Layer 3 of a small transformer language model trained on English Wikipedia (9 layers, counted from 0, width 96).
In attention head 0, each number of a token's query is one row of weights dot the token's vector x plus its bias. The head spreads its attention over the tokens so far by the softmax of query dot key.

Query weights of the head. A number n stands for (n - 500) times 0.00095.
q0 (bias -0.245): 527 346 278 467 584 649 483 570 493 627 449 446 629 703 670 648 467 374 500 468 346 450 548 100 569 553 565 345 626 487 684 521 542 538 431 501 425 620 647 311 448 494 347 439 387 686 611 643 612 500 254 390 208 353 496 457 501 658 537 495 249 563 424 591 409 174 427 584 487 484 289 531 333 669 421 475 361 328 502 452 691 367 360 511 758 509 503 440 532 444 825 650 407 478 626 532
q1 (bias 0.275): 580 360 607 476 551 518 435 560 332 455 372 540 430 484 492 325 651 789 481 516 591 521 422 618 469 511 595 616 473 548 467 700 583 486 456 354 411 370 339 536 587 410 589 530 480 309 448 393 605 469 700 606 571 582 470 726 556 392 488 497 642 472 491 485 386 682 652 663 407 498 604 481 704 360 426 505 460 674 538 481 242 563 545 627 229 598 435 493 610 483 299 664 676 529 407 446
q2 (bias -0.248): 410 438 488 441 549 610 649 505 641 604 582 389 640 560 531 656 546 292 367 314 465 452 653 458 479 406 579 363 562 492 682 344 544 426 591 392 601 591 616 384 576 410 488 459 479 629 579 444 373 530 318 482 331 476 483 402 450 641 367 272 456 461 475 752 653 292 453 405 560 563 495 545 571 714 347 632 545 409 532 458 536 308 364 470 636 497 498 337 730 714 588 540 517 519 471 481
q3 (bias 0.199): 708 775 514 325 463 318 496 614 451 548 390 441 443 536 555 312 449 720 591 629 531 641 404 468 520 463 474 525 420 550 321 600 529 561 473 578 551 389 536 643 492 675 539 485 729 391 512 534 414 448 587 568 647 647 485 475 472 352 532 572 660 375 548 334 555 619 521 566 591 505 643 541 556 341 478 544 454 678 547 258 318 710 690 450 493 466 421 535 493 476 301 383 624 467 421 531
q4 (bias 0.052): 668 603 587 290 561 587 371 494 543 474 379 553 560 378 442 639 535 697 541 530 518 448 481 549 729 712 612 432 483 657 483 426 378 582 477 394 275 444 437 429 482 304 443 527 504 720 551 482 475 427 495 511 384 537 617 611 448 454 510 559 394 477 503 453 490 482 483 637 473 331 451 509 549 436 770 246 616 619 652 604 428 149 287 303 533 654 641 317 450 497 493 409 384 412 477 411
q5 (bias 0.040): 736 624 766 333 654 518 459 587 220 603 322 570 456 469 396 290 583 459 502 459 348 582 640 668 532 393 577 643 249 479 287 378 651 550 642 310 544 505 556 656 349 477 245 433 340 627 435 275 507 501 583 390 437 620 471 461 401 573 502 383 568 329 616 542 440 513 496 568 507 429 537 425 701 342 458 477 552 440 451 501 476 456 524 609 444 531 664 470 486 513 406 559 312 389 719 533
q6 (bias -0.152): 611 539 489 457 474 448 504 438 361 448 525 305 479 728 479 612 492 529 474 430 343 491 645 293 638 518 665 262 653 235 434 744 473 614 499 409 337 692 532 585 267 579 540 335 298 466 684 682 187 518 366 529 603 581 507 246 443 665 417 484 671 412 397 422 537 383 363 365 567 267 513 461 533 579 568 486 557 567 464 535 549 337 466 472 667 463 430 583 459 478 561 534 556 404 549 532
q7 (bias 0.006): 560 502 387 448 575 548 590 353 379 392 442 435 520 609 597 508 438 315 782 498 477 489 404 430 294 535 469 684 613 505 600 607 477 435 307 299 279 261 438 485 570 637 467 416 433 359 636 383 297 418 666 519 473 651 328 393 614 357 562 671 452 524 448 606 477 457 513 541 533 589 563 512 632 322 376 588 457 579 463 459 449 544 433 493 349 436 411 629 648 431 516 693 490 507 424 500
q8 (bias -0.234): 438 508 254 615 337 633 719 541 403 569 537 532 504 529 420 632 469 329 452 634 527 485 485 443 337 537 422 376 335 614 544 588 398 580 594 725 402 455 692 466 313 428 641 440 516 377 403 422 582 501 281 501 275 487 507 599 327 771 498 554 540 546 490 535 503 470 588 408 525 585 439 365 502 718 639 659 563 261 321 565 833 351 462 452 400 448 587 707 644 342 613 727 774 663 568 297
q9 (bias 0.049): 447 295 319 663 681 591 370 578 424 362 279 453 479 352 378 393 587 402 490 142 570 334 461 534 822 536 703 358 471 553 449 319 377 518 461 466 526 546 249 593 454 319 478 539 399 545 475 596 513 429 391 536 676 386 566 919 619 551 493 591 422 511 540 490 508 546 473 550 470 476 515 524 574 463 737 457 456 329 458 562 587 399 328 465 505 341 493 564 420 568 527 523 598 533 559 670
q10 (bias 0.386): 449 429 546 570 767 414 410 711 423 368 248 780 422 531 554 43 930 593 407 284 558 704 474 823 557 645 527 443 541 289 245 457 472 569 388 470 838 592 102 652 625 457 279 430 309 487 287 572 666 368 678 630 615 543 502 813 676 46 289 662 558 441 556 784 484 661 458 584 548 333 672 439 614 276 447 503 357 540 597 274 437 762 740 402 385 563 560 520 450 477 286 337 531 323 358 560
q11 (bias 0.038): 559 459 500 641 679 580 543 438 453 329 361 366 311 520 501 227 437 350 596 779 425 497 595 536 485 443 528 483 488 659 370 543 471 368 524 258 562 537 597 503 642 344 375 592 526 428 555 642 541 648 422 396 711 737 200 390 617 629 374 584 356 423 344 692 662 623 884 444 466 394 483 412 559 234 572 658 315 485 350 415 628 462 374 567 428 632 463 387 418 463 461 501 383 439 581 671
q12 (bias -0.075): 467 412 475 315 554 595 497 547 460 605 611 573 481 563 449 507 496 290 644 448 523 381 590 672 596 288 772 656 472 680 503 597 559 543 616 197 545 624 514 604 570 441 477 279 599 544 696 563 419 795 448 698 344 614 526 667 386 580 427 489 556 203 475 545 479 622 382 591 329 606 576 307 605 530 624 341 445 523 488 396 441 405 603 663 603 319 489 475 272 446 390 580 548 519 518 319
q13 (bias -0.035): 675 753 444 221 545 612 525 379 211 316 428 661 429 383 490 492 567 512 658 405 493 497 482 422 768 478 489 441 573 454 413 532 321 499 493 610 561 449 470 491 549 556 542 385 361 688 387 555 477 543 522 361 633 322 662 604 745 433 414 666 575 373 463 716 479 541 691 542 562 605 455 581 582 450 335 444 368 497 454 598 551 559 614 411 594 598 543 502 592 496 330 678 306 558 376 667
q14 (bias -0.008): 427 258 387 533 569 402 531 706 845 611 390 634 572 482 298 390 569 481 381 371 573 523 306 462 613 667 363 645 543 474 534 339 550 602 492 481 657 613 649 389 644 477 748 377 531 636 488 722 620 555 454 413 394 503 356 469 379 569 492 455 517 594 670 567 338 505 628 493 640 660 413 550 511 528 452 233 517 550 677 693 403 344 600 420 158 410 343 311 490 561 723 558 410 506 515 447
q15 (bias -0.104): 452 451 631 653 439 600 511 296 396 471 421 542 352 446 595 478 435 475 399 687 740 628 429 466 373 506 626 458 246 489 565 503 488 454 595 581 425 435 595 735 374 399 397 445 496 543 436 574 353 422 466 357 632 401 705 367 610 496 604 772 590 508 350 594 529 411 579 458 691 504 238 389 632 507 321 706 391 669 457 511 785 642 596 354 351 426 458 676 502 712 434 276 646 489 597 586
q16 (bias 0.027): 595 459 310 572 491 377 586 694 432 313 265 319 638 458 544 492 524 448 539 524 695 382 356 337 444 595 332 615 608 401 298 428 520 658 659 636 684 338 342 562 724 286 461 419 573 527 274 443 403 329 550 457 685 647 630 647 600 344 584 749 689 607 621 609 472 492 458 582 553 293 605 593 567 420 533 506 433 679 527 457 349 510 554 473 479 462 467 554 876 585 474 284 502 285 346 541
q17 (bias -0.075): 685 553 545 438 510 744 301 574 502 611 612 592 434 801 529 622 429 542 413 556 382 207 506 384 599 546 532 489 531 513 479 417 466 505 622 517 405 623 566 484 437 668 622 505 515 711 618 563 552 568 379 307 319 328 602 549 425 623 689 377 329 455 523 362 377 440 432 560 546 340 458 329 270 568 701 437 470 240 451 578 501 433 539 544 686 583 658 411 465 436 536 461 492 567 511 320
q18 (bias 0.109): 461 618 580 728 553 359 573 472 526 421 238 560 469 356 520 404 499 558 621 446 587 617 485 509 540 391 482 592 568 238 488 580 481 452 309 583 564 353 416 562 564 394 428 533 416 365 315 503 438 611 575 678 648 664 405 565 566 344 460 684 597 435 487 478 618 620 494 385 535 498 520 619 564 443 333 540 322 583 465 414 536 695 484 541 399 484 432 622 532 467 482 399 501 375 464 624
q19 (bias -0.049): 603 323 582 427 476 699 426 604 521 607 668 383 471 509 500 612 489 363 338 451 356 383 501 442 570 509 458 425 589 609 570 509 538 545 659 389 415 551 549 423 434 509 584 429 557 574 580 417 604 637 380 497 336 429 575 469 547 449 486 393 362 530 474 384 448 496 429 580 299 412 295 515 374 658 683 525 522 379 429 582 666 412 480 411 557 513 450 371 417 562 564 444 462 564 507 456
q20 (bias -0.123): 325 254 509 433 327 691 472 505 519 620 704 615 531 500 496 839 522 489 319 629 493 366 536 176 551 471 446 427 470 593 609 533 470 392 597 602 587 598 586 467 436 563 578 494 493 633 671 527 503 458 558 490 465 352 634 505 557 634 614 518 242 383 480 331 483 511 455 471 450 621 289 398 439 577 793 441 518 385 513 622 613 555 435 486 697 444 527 366 671 503 636 593 490 584 552 497
q21 (bias 0.081): 668 583 574 373 624 417 415 542 662 427 282 457 278 657 456 415 480 455 577 276 548 500 340 577 646 587 539 550 688 338 513 475 711 575 459 429 412 587 401 360 527 585 400 574 490 371 495 308 358 483 613 693 623 588 583 440 543 411 440 626 535 663 466 616 544 543 525 551 699 480 639 438 676 395 569 530 504 424 595 532 437 406 279 308 490 432 401 477 467 517 456 642 474 465 260 633
q22 (bias 0.135): 635 370 428 543 586 650 591 268 515 302 330 431 631 391 515 563 577 421 660 592 625 550 532 615 384 499 270 546 519 306 529 695 534 554 432 465 533 566 482 442 549 539 506 497 459 472 355 509 446 435 640 855 522 483 477 636 524 428 416 600 604 492 446 598 536 496 426 339 523 514 553 324 612 501 497 648 490 383 594 340 433 572 363 518 453 463 378 584 673 588 452 391 655 437 401 673
q23 (bias -0.016): 585 781 781 387 435 544 558 431 413 257 392 596 460 429 591 474 739 561 407 609 747 252 623 446 475 355 682 594 499 568 248 477 613 463 591 397 544 543 512 601 512 229 504 486 493 626 549 707 448 378 432 683 636 202 465 346 420 336 413 492 435 412 507 586 638 708 638 556 572 591 404 497 612 509 467 486 588 446 422 512 602 583 520 606 322 707 605 602 732 394 368 603 596 460 385 390
q24 (bias 0.038): 292 597 486 474 577 503 652 384 539 490 472 388 394 421 513 503 455 662 506 456 706 568 505 311 400 726 281 465 563 424 555 668 377 512 489 563 442 579 616 477 492 500 667 436 583 772 530 554 293 489 459 544 404 505 549 366 571 423 532 222 649 533 468 542 386 371 519 499 489 642 617 325 489 411 464 347 457 505 587 597 596 399 450 483 331 442 467 389 695 470 480 325 535 612 542 672
q25 (bias -0.064): 640 621 718 647 535 745 350 616 424 367 436 528 536 608 472 676 495 726 500 631 299 597 410 459 413 301 471 461 650 572 259 465 737 320 708 374 535 483 554 633 541 446 294 444 481 582 730 601 472 296 536 513 621 302 532 187 812 427 659 503 142 215 498 685 534 480 583 683 586 353 380 413 430 447 441 619 450 526 488 513 498 419 505 320 629 630 654 441 741 407 507 496 459 456 412 601
q26 (bias 0.110): 486 546 575 434 474 394 586 533 362 552 597 518 472 476 630 486 664 699 564 351 503 655 469 423 612 471 568 428 489 583 442 731 567 515 394 427 534 528 371 704 509 433 556 403 485 649 516 513 532 524 601 386 663 484 522 528 597 326 455 387 435 334 529 639 704 527 563 500 472 478 532 464 388 466 560 504 353 616 582 521 458 679 634 437 382 428 389 469 503 528 331 267 517 411 507 478
q27 (bias -0.113): 292 334 441 538 425 604 510 403 511 655 603 697 497 499 564 395 475 396 355 369 443 697 563 602 326 477 551 550 425 368 627 631 602 453 636 407 484 677 746 449 330 807 438 385 599 557 369 588 387 398 260 427 272 684 468 466 660 502 525 210 385 507 457 599 184 447 576 652 519 527 468 447 445 758 555 607 591 666 455 431 613 446 646 578 655 449 547 493 618 419 413 369 975 652 302 630
q28 (bias 0.014): 548 681 436 332 502 171 314 437 780 751 523 370 299 582 494 471 460 612 567 485 575 499 176 640 581 549 534 489 429 766 493 565 299 582 359 518 424 538 359 615 368 435 508 410 413 707 430 402 579 475 505 647 569 582 387 519 454 515 223 431 475 467 469 446 692 764 792 443 552 619 309 447 602 402 458 568 610 536 598 464 478 498 437 413 372 404 426 485 368 597 197 367 397 565 517 503
q29 (bias -0.110): 517 727 353 442 309 423 521 591 530 554 461 389 456 566 412 606 395 576 534 742 424 538 434 375 639 469 495 241 635 635 710 432 512 323 678 546 648 522 562 418 479 476 471 597 392 486 695 309 593 183 461 553 215 582 362 291 767 319 660 408 491 560 499 568 177 501 541 546 447 613 479 410 459 529 586 464 302 648 532 594 795 602 692 472 377 667 430 578 517 745 576 644 206 635 597 627
q30 (bias -0.004): 64 776 463 841 448 303 595 505 469 461 502 601 758 548 475 444 342 612 565 456 296 621 558 580 289 575 585 498 567 380 566 321 313 584 631 566 447 585 495 503 502 506 567 583 741 568 668 507 410 636 593 523 538 473 470 255 531 402 478 546 275 639 456 414 528 440 407 647 596 508 502 549 468 441 435 224 514 813 761 547 610 449 527 456 602 512 698 655 516 539 323 758 334 540 490 544
q31 (bias -0.081): 707 516 483 496 629 439 580 427 512 368 542 418 560 390 426 677 468 665 584 552 392 639 617 535 350 465 563 506 518 506 509 409 458 230 648 395 565 531 472 415 596 405 283 436 535 538 530 249 368 487 400 488 728 576 572 381 725 461 412 661 137 655 674 794 499 503 560 474 686 466 263 448 528 499 595 655 340 641 567 475 356 514 597 582 441 661 212 604 734 598 741 499 416 640 485 450

Each question shows a short text with each token's key, already scaled and adjusted for position as the last token sees it. A number n stands for (n - 500) times 0.0036.

Then comes the last token's vector x. A number n stands for (n - 500) times 0.0086.

0 "4": 445 464 608 448 390 573 453 547 476 411 681 370 718 384 520 464 620 560 432 404 462 491 532 544 731 454 265 401 588 578 552 531
1 " |": 426 434 599 427 477 568 475 488 492 499 696 290 697 317 511 430 507 523 501 469 491 560 561 441 738 412 253 427 570 505 508 412
2 " ": 352 397 669 459 381 502 526 523 452 420 680 309 673 327 506 511 400 588 630 352 421 581 587 420 741 418 201 461 583 517 565 521
3 "1": 553 418 602 474 376 479 427 545 506 417 658 361 634 340 542 501 363 497 603 399 448 591 578 515 726 396 183 439 507 561 578 537
4 "0": 602 493 594 516 426 510 469 580 389 408 658 350 613 277 543 461 464 419 570 387 397 559 518 456 715 478 233 448 549 514 581 567
5 "–": 653 507 566 541 428 536 479 540 408 467 652 349 748 390 555 507 441 418 692 375 401 593 590 525 696 467 170 424 599 522 559 553
6 "4": 483 544 529 529 402 580 424 521 411 415 686 309 652 322 573 506 680 415 653 360 375 605 589 516 752 480 131 442 539 545 578 565
7 " |": 445 566 468 458 496 516 456 501 465 525 681 272 684 301 516 442 524 496 588 393 479 599 587 424 703 402 203 439 558 451 485 434
8 " –": 320 581 356 584 404 484 475 478 421 428 689 259 657 322 428 496 461 448 640 395 445 584 613 454 693 493 179 483 487 454 536 511
x: 660 355 493 464 606 295 612 697 548 650 542 484 472 488 499 682 653 576 626 566 487 399 500 639 498 642 363 480 516 465 611 506 471 440 362 397 533 696 321 321 679 567 428 579 395 343 512 546 626 513 406 527 594 741 431 630 520 404 400 434 625 429 467 529 537 506 361 529 512 373 495 415 436 582 478 372 390 507 303 307 354 562 489 517 604 626 387 432 525 542 455 431 536 419 501 679
Which two tokens does the last token look at most, in order? 7 " |", 8 " –"

0 "9": 411 409 562 485 373 509 470 545 489 474 647 357 612 371 544 447 586 589 448 434 515 535 523 512 615 421 306 414 545 509 551 584
1 "–": 450 378 649 475 372 525 518 520 429 486 664 333 715 435 558 494 642 557 462 368 461 549 552 496 648 423 236 451 585 553 569 584
2 "4": 381 378 638 467 345 560 440 508 418 436 665 303 626 377 582 477 390 507 515 360 420 543 571 494 705 422 173 450 530 568 581 563
3 " |": 516 445 570 419 476 550 465 472 486 515 685 284 656 324 515 432 447 445 554 468 513 597 583 446 711 394 223 415 558 479 492 424
4 " –": 642 410 595 507 388 485 512 469 421 430 667 284 639 337 431 479 395 457 663 389 481 582 594 458 694 498 208 469 512 449 531 514
5 " |": 564 480 530 460 457 529 473 479 457 516 694 239 656 294 509 428 547 408 607 409 467 617 575 424 733 413 177 424 553 469 487 396
6 "\n": 533 483 516 522 483 520 469 552 447 426 768 244 709 266 529 497 572 386 625 356 405 651 596 439 679 479 229 414 509 465 544 505
7 "|": 420 606 463 534 570 495 422 470 425 478 702 277 640 217 612 510 535 387 600 389 405 640 555 324 707 396 200 356 589 487 521 462
8 " Mar": 354 649 417 627 434 556 432 585 377 408 676 253 641 334 484 516 466 446 684 371 371 617 638 498 643 480 209 418 490 516 479 630
x: 514 284 403 560 607 451 523 383 435 564 338 568 566 421 794 454 594 579 357 573 491 547 534 697 436 528 455 401 413 343 427 435 496 392 531 390 494 453 352 462 516 584 580 638 548 520 697 579 447 572 651 262 422 466 503 575 603 603 355 528 420 539 576 497 485 471 367 739 534 488 620 456 528 403 592 501 460 461 425 255 484 579 353 391 508 612 550 629 526 544 346 468 624 491 555 536
To which token does the last token give the most attention? 8 " Mar"

0 " J": 489 543 695 382 349 541 520 564 404 410 674 255 601 408 426 559 609 652 421 394 467 596 616 539 625 455 266 375 486 527 543 608
1 "o": 404 466 629 440 404 579 522 489 398 443 654 272 657 359 439 525 512 585 436 446 401 580 521 502 648 444 182 356 526 607 479 583
2 "h": 468 453 663 438 370 628 553 516 364 365 662 292 584 340 407 530 413 505 532 376 408 532 610 535 666 475 218 379 514 510 554 617
3 "n": 538 385 578 446 426 580 511 547 458 418 686 308 601 428 433 519 314 502 568 419 497 539 622 503 719 500 238 376 512 564 576 579
4 " G": 614 322 623 508 376 527 498 554 409 377 688 278 613 346 462 532 434 432 635 349 413 582 625 513 663 450 267 377 522 532 563 586
5 "ra": 528 414 556 567 492 531 498 525 413 426 648 308 632 404 449 556 505 435 587 427 385 563 510 513 607 453 258 412 665 565 588 608
6 "h": 494 530 485 541 405 606 502 508 394 359 643 315 581 383 461 544 577 470 624 406 397 552 598 577 636 442 233 427 544 451 553 575
7 "am": 490 569 465 513 437 562 372 478 449 405 677 298 565 366 467 531 491 508 556 477 456 532 565 556 607 464 264 442 559 556 550 564
8 ",": 410 576 457 583 411 435 471 517 441 466 656 291 613 345 424 509 547 405 618 433 410 522 598 527 576 428 332 433 549 525 467 637
x: 701 434 506 318 555 558 526 652 454 517 578 626 469 428 498 354 415 404 403 401 465 660 557 406 485 646 391 245 516 458 604 582 515 618 289 431 517 545 260 358 497 523 523 545 640 553 448 470 577 627 589 572 359 619 558 542 276 332 546 512 421 652 616 591 582 572 397 347 541 440 720 361 547 479 431 545 609 543 360 407 496 428 492 448 560 461 357 489 548 491 685 479 546 458 577 570
To which token does the last token give the most attention? 4 " G"

0 "-": 559 510 689 370 382 599 532 504 351 468 652 374 750 335 587 531 681 645 428 365 414 625 649 424 678 436 149 468 514 525 550 594
1 " M": 382 451 678 352 396 594 497 571 366 374 702 244 626 330 439 559 553 666 500 330 422 600 684 462 669 423 209 424 465 538 561 619
2 "at": 459 409 551 449 456 644 454 495 369 425 690 386 669 355 429 471 522 531 574 403 483 522 605 476 587 498 320 402 517 540 611 604
3 "t": 534 366 590 448 423 544 459 578 376 337 667 231 678 287 433 520 298 498 553 345 494 576 655 486 679 516 129 424 440 551 615 572
4 " F": 590 360 606 499 393 592 454 575 415 401 676 265 613 298 411 505 442 421 609 324 417 573 640 505 574 443 243 424 503 469 576 604
5 "re": 628 377 555 504 516 665 463 554 408 414 657 347 628 375 413 560 516 376 560 402 412 563 672 567 633 545 161 381 530 574 532 661
6 "w": 491 563 490 536 450 603 491 548 396 410 638 312 657 288 454 541 583 394 599 443 489 594 621 566 602 472 266 375 531 447 496 599
7 "er": 407 603 516 495 450 601 464 569 431 438 616 421 635 369 500 520 599 474 572 387 456 595 635 584 566 505 236 329 488 449 448 688
8 " as": 341 647 420 601 395 521 510 613 395 353 677 295 609 360 418 487 497 417 659 331 373 589 683 488 679 494 209 464 503 542 484 707
x: 574 403 435 509 532 584 515 575 544 559 473 605 665 425 666 671 464 434 406 419 526 477 563 556 495 537 371 417 562 235 376 448 479 525 386 348 539 650 302 437 439 552 294 620 465 547 744 604 474 511 427 421 554 674 465 653 563 523 450 538 466 639 526 384 475 615 336 599 492 412 680 241 662 586 418 487 569 488 435 279 483 393 493 505 478 612 384 544 394 456 524 439 690 557 524 498
To which token does the last token give the most attention? 0 "-"

0 "t": 418 471 553 400 423 595 494 551 459 397 670 340 647 289 396 503 688 629 454 379 535 490 593 505 623 514 237 431 473 535 580 549
1 "e": 367 431 600 447 440 637 484 517 480 447 646 376 647 342 408 547 563 570 472 359 465 486 590 589 588 546 245 370 551 587 549 641
2 "\n": 418 431 612 431 425 562 499 574 483 435 746 268 708 275 510 497 479 582 509 379 441 614 598 438 662 467 245 419 514 478 536 503
3 "-": 477 394 612 461 513 514 464 500 403 510 646 329 710 272 589 469 403 468 548 339 420 617 562 393 658 385 172 383 517 475 560 523
4 " J": 609 348 627 472 379 551 477 565 399 420 684 288 612 373 513 573 425 421 650 301 433 622 650 527 614 462 244 398 476 513 561 615
5 "as": 593 372 599 531 497 538 480 480 335 340 674 263 588 347 452 509 502 377 570 351 363 581 619 466 575 509 186 487 555 617 591 678
6 "on": 560 520 487 436 510 613 476 559 381 483 696 355 657 461 468 493 598 447 607 395 426 560 628 498 681 551 299 413 423 488 539 617
7 " C": 363 569 433 612 469 615 483 535 368 359 706 222 667 316 459 525 656 299 665 333 356 576 604 469 702 434 195 410 496 543 587 563
8 "on": 412 591 415 552 525 582 532 525 436 488 662 395 582 512 399 537 506 445 583 396 404 565 586 469 632 515 371 403 513 568 520 554
x: 445 398 414 509 608 427 633 351 505 515 420 426 472 374 697 309 496 542 595 525 509 458 555 426 401 669 533 568 454 461 478 591 422 544 699 463 518 533 520 416 498 466 492 514 454 464 646 365 592 455 482 572 404 547 414 487 302 391 415 731 552 719 563 547 448 788 555 580 582 466 526 303 613 284 443 435 365 547 414 654 395 625 577 433 245 434 437 462 464 603 467 391 582 632 503 644
To which token does the last token give the most attention? 7 " C"

0 "art": 454 524 631 412 369 591 532 558 412 467 677 329 674 436 445 563 690 631 417 440 447 511 547 600 649 581 226 448 476 485 589 544
1 " m": 372 463 648 362 388 563 516 608 389 356 680 271 596 333 427 525 520 643 488 354 418 594 669 488 697 441 200 420 484 511 596 615
2 "in": 431 450 609 423 453 583 556 574 377 392 657 343 592 382 406 498 434 558 543 380 445 522 623 466 680 541 239 366 559 539 492 622
3 "i": 576 421 549 499 440 529 576 521 456 355 640 276 584 305 478 502 445 496 582 399 426 549 577 458 589 492 236 384 577 533 599 595
4 "-": 568 399 641 563 408 596 554 564 390 394 616 399 690 315 498 533 332 428 642 337 369 562 597 486 685 426 272 407 552 531 547 584
5 "s": 643 456 544 524 442 549 527 538 374 302 660 293 618 299 522 545 588 404 620 277 383 548 645 505 744 489 158 503 551 500 587 651
6 "er": 524 579 525 464 470 625 522 542 428 441 640 421 652 342 486 505 608 397 568 343 420 579 643 541 589 515 171 351 482 473 490 609
7 "ies": 431 543 501 573 511 588 482 550 354 366 670 334 607 290 483 571 599 411 585 342 430 542 633 494 670 476 268 413 587 483 559 623
8 " or": 379 612 405 598 443 581 481 520 357 397 670 302 673 303 495 518 469 403 617 395 387 585 604 487 639 461 249 448 562 506 581 679
x: 464 455 454 437 380 515 590 559 551 570 467 674 549 464 656 322 594 473 495 474 423 558 563 539 391 530 468 330 521 325 464 499 477 604 296 378 519 702 430 357 473 487 338 518 362 342 534 415 545 478 590 454 473 634 624 572 777 738 463 524 521 532 545 418 427 446 447 476 490 459 808 360 576 539 473 632 553 574 512 246 525 497 491 327 575 504 513 562 527 446 530 589 417 405 554 638
To which token does the last token give the most attention? 5 "s"

0 "il": 441 486 591 463 463 573 469 520 479 469 633 356 655 341 427 530 568 545 470 442 429 472 544 529 599 488 294 410 573 472 594 527
1 " ": 351 449 693 432 369 514 508 577 442 416 670 296 655 325 508 531 568 626 536 366 435 587 609 420 735 433 170 437 580 509 560 544
2 "8": 443 436 644 470 412 482 424 543 435 443 635 354 633 360 534 475 396 497 558 384 440 588 547 500 678 445 170 395 541 531 529 561
3 " |": 532 483 565 415 507 496 455 537 478 514 653 294 670 350 527 435 454 424 547 450 479 591 574 443 704 411 215 423 560 444 483 446
4 " at": 652 355 597 453 416 569 531 479 445 482 626 362 612 388 416 537 400 433 592 310 402 623 608 431 609 421 176 480 460 492 520 550
5 " C": 680 388 541 552 423 616 462 527 375 371 712 228 654 316 494 518 562 376 688 272 367 580 600 439 661 431 156 398 477 549 552 567
6 "al": 561 446 496 557 494 552 398 473 425 405 707 341 606 381 502 499 524 376 600 367 401 478 565 456 586 416 326 359 575 561 524 587
7 "if": 416 574 479 547 441 569 461 520 425 423 678 309 656 398 386 460 494 478 599 429 430 525 625 554 580 452 272 386 429 507 513 551
8 "or": 444 562 442 492 443 625 419 530 431 397 688 324 581 345 478 451 483 516 560 435 446 512 580 498 637 537 232 308 469 518 607 645
x: 638 555 428 491 481 464 591 481 540 540 339 524 484 511 510 312 291 466 387 565 537 535 561 535 655 489 443 577 504 531 631 635 515 770 309 684 376 439 371 462 475 411 392 697 477 338 591 494 417 511 529 462 472 700 426 580 607 282 507 692 707 648 329 557 586 581 291 472 570 698 460 463 548 381 343 491 550 473 616 391 560 729 609 336 377 376 547 468 510 482 437 521 307 377 377 533
To which token does the last token give the most attention? 5 " C"

0 "ing": 442 462 582 414 327 555 473 538 426 427 634 367 591 339 443 493 651 548 447 426 490 517 527 512 644 526 260 432 473 560 603 555
1 " to": 341 506 607 408 273 587 504 536 427 391 654 314 720 360 452 580 600 704 451 370 434 571 573 456 568 432 174 480 526 514 540 608
2 " the": 410 410 652 396 349 593 480 615 437 415 696 301 695 299 487 562 448 614 567 370 418 582 642 400 620 392 158 454 507 471 509 593
3 " pro": 478 335 611 428 414 639 518 548 408 430 648 359 686 377 474 574 320 543 554 305 329 607 580 483 645 443 141 440 597 533 578 604
4 "f": 630 499 580 566 353 542 497 551 425 399 636 337 655 367 474 455 500 435 591 368 444 524 579 537 552 576 263 429 488 452 553 558
5 "ess": 551 455 491 477 416 612 422 530 472 396 674 360 606 328 430 474 566 456 550 402 441 517 578 539 551 524 177 364 497 509 568 544
6 "ion": 545 458 518 507 417 562 459 574 388 427 689 346 672 321 402 516 674 416 575 392 420 532 592 538 588 524 236 410 474 530 637 578
7 "al": 370 564 474 533 472 571 448 539 421 389 709 270 660 319 509 467 584 361 573 390 386 489 522 514 714 480 247 425 522 541 629 532
8 " g": 373 642 399 588 418 508 469 556 385 390 684 291 622 331 495 526 430 404 636 381 351 622 624 483 666 439 225 391 541 493 610 600
x: 506 536 451 507 435 524 527 572 541 435 462 536 393 472 913 449 549 444 433 411 409 566 608 689 529 402 603 519 478 387 572 448 544 501 391 402 597 588 401 338 451 420 401 556 594 415 571 512 528 502 517 440 485 610 470 545 639 737 489 454 550 467 372 496 445 529 456 597 540 538 613 482 445 514 579 486 443 374 579 221 445 534 602 398 589 406 484 505 515 494 430 481 404 516 507 468
Which token does the last token look at most, and with what share of its attention? 2 " the", with about 20%

0 "er": 483 472 608 378 430 654 519 587 481 423 690 378 669 351 428 474 635 631 457 425 468 460 604 491 564 512 271 373 485 536 538 606
1 " with": 449 495 626 390 362 620 489 597 380 415 633 342 673 291 369 503 564 601 449 389 430 571 622 439 524 470 197 451 554 454 537 700
2 " ": 342 403 694 458 348 536 492 570 406 407 670 317 666 325 489 567 429 615 572 337 408 608 606 415 704 440 203 450 586 540 552 577
3 "4": 510 442 633 500 367 543 429 563 411 438 643 407 650 370 530 533 385 493 542 364 404 569 539 498 642 465 229 446 578 553 531 614
4 "2": 562 487 591 524 433 468 479 543 438 462 654 423 646 374 498 484 489 429 549 407 399 543 515 501 638 439 315 422 553 583 587 559
5 " re": 651 408 522 469 460 592 513 585 388 475 697 340 686 381 486 536 540 357 623 329 357 641 640 515 635 488 155 421 501 502 643 664
6 "ce": 564 485 530 501 424 517 382 559 438 453 627 362 687 329 462 557 599 437 526 411 441 579 607 579 492 535 179 402 500 527 508 599
7 "p": 325 563 456 603 478 438 504 569 440 373 622 259 678 330 450 551 541 382 607 354 403 559 573 504 613 479 220 419 557 483 594 526
8 "t": 330 614 462 591 360 510 433 573 472 392 630 317 682 350 439 545 405 518 572 376 442 541 616 552 586 500 156 407 485 510 570 517
x: 579 558 609 553 621 437 553 568 526 455 495 504 500 593 503 574 575 439 366 344 626 481 382 523 376 515 442 617 393 467 481 414 669 507 591 523 514 576 393 551 781 482 316 561 659 565 434 742 509 488 597 450 629 617 413 382 372 375 484 339 569 468 475 418 563 764 460 458 605 441 703 653 624 196 496 495 351 536 485 246 385 459 565 416 511 367 504 559 586 552 518 474 349 341 482 308
To which token does the last token give the most attention? 7 "p"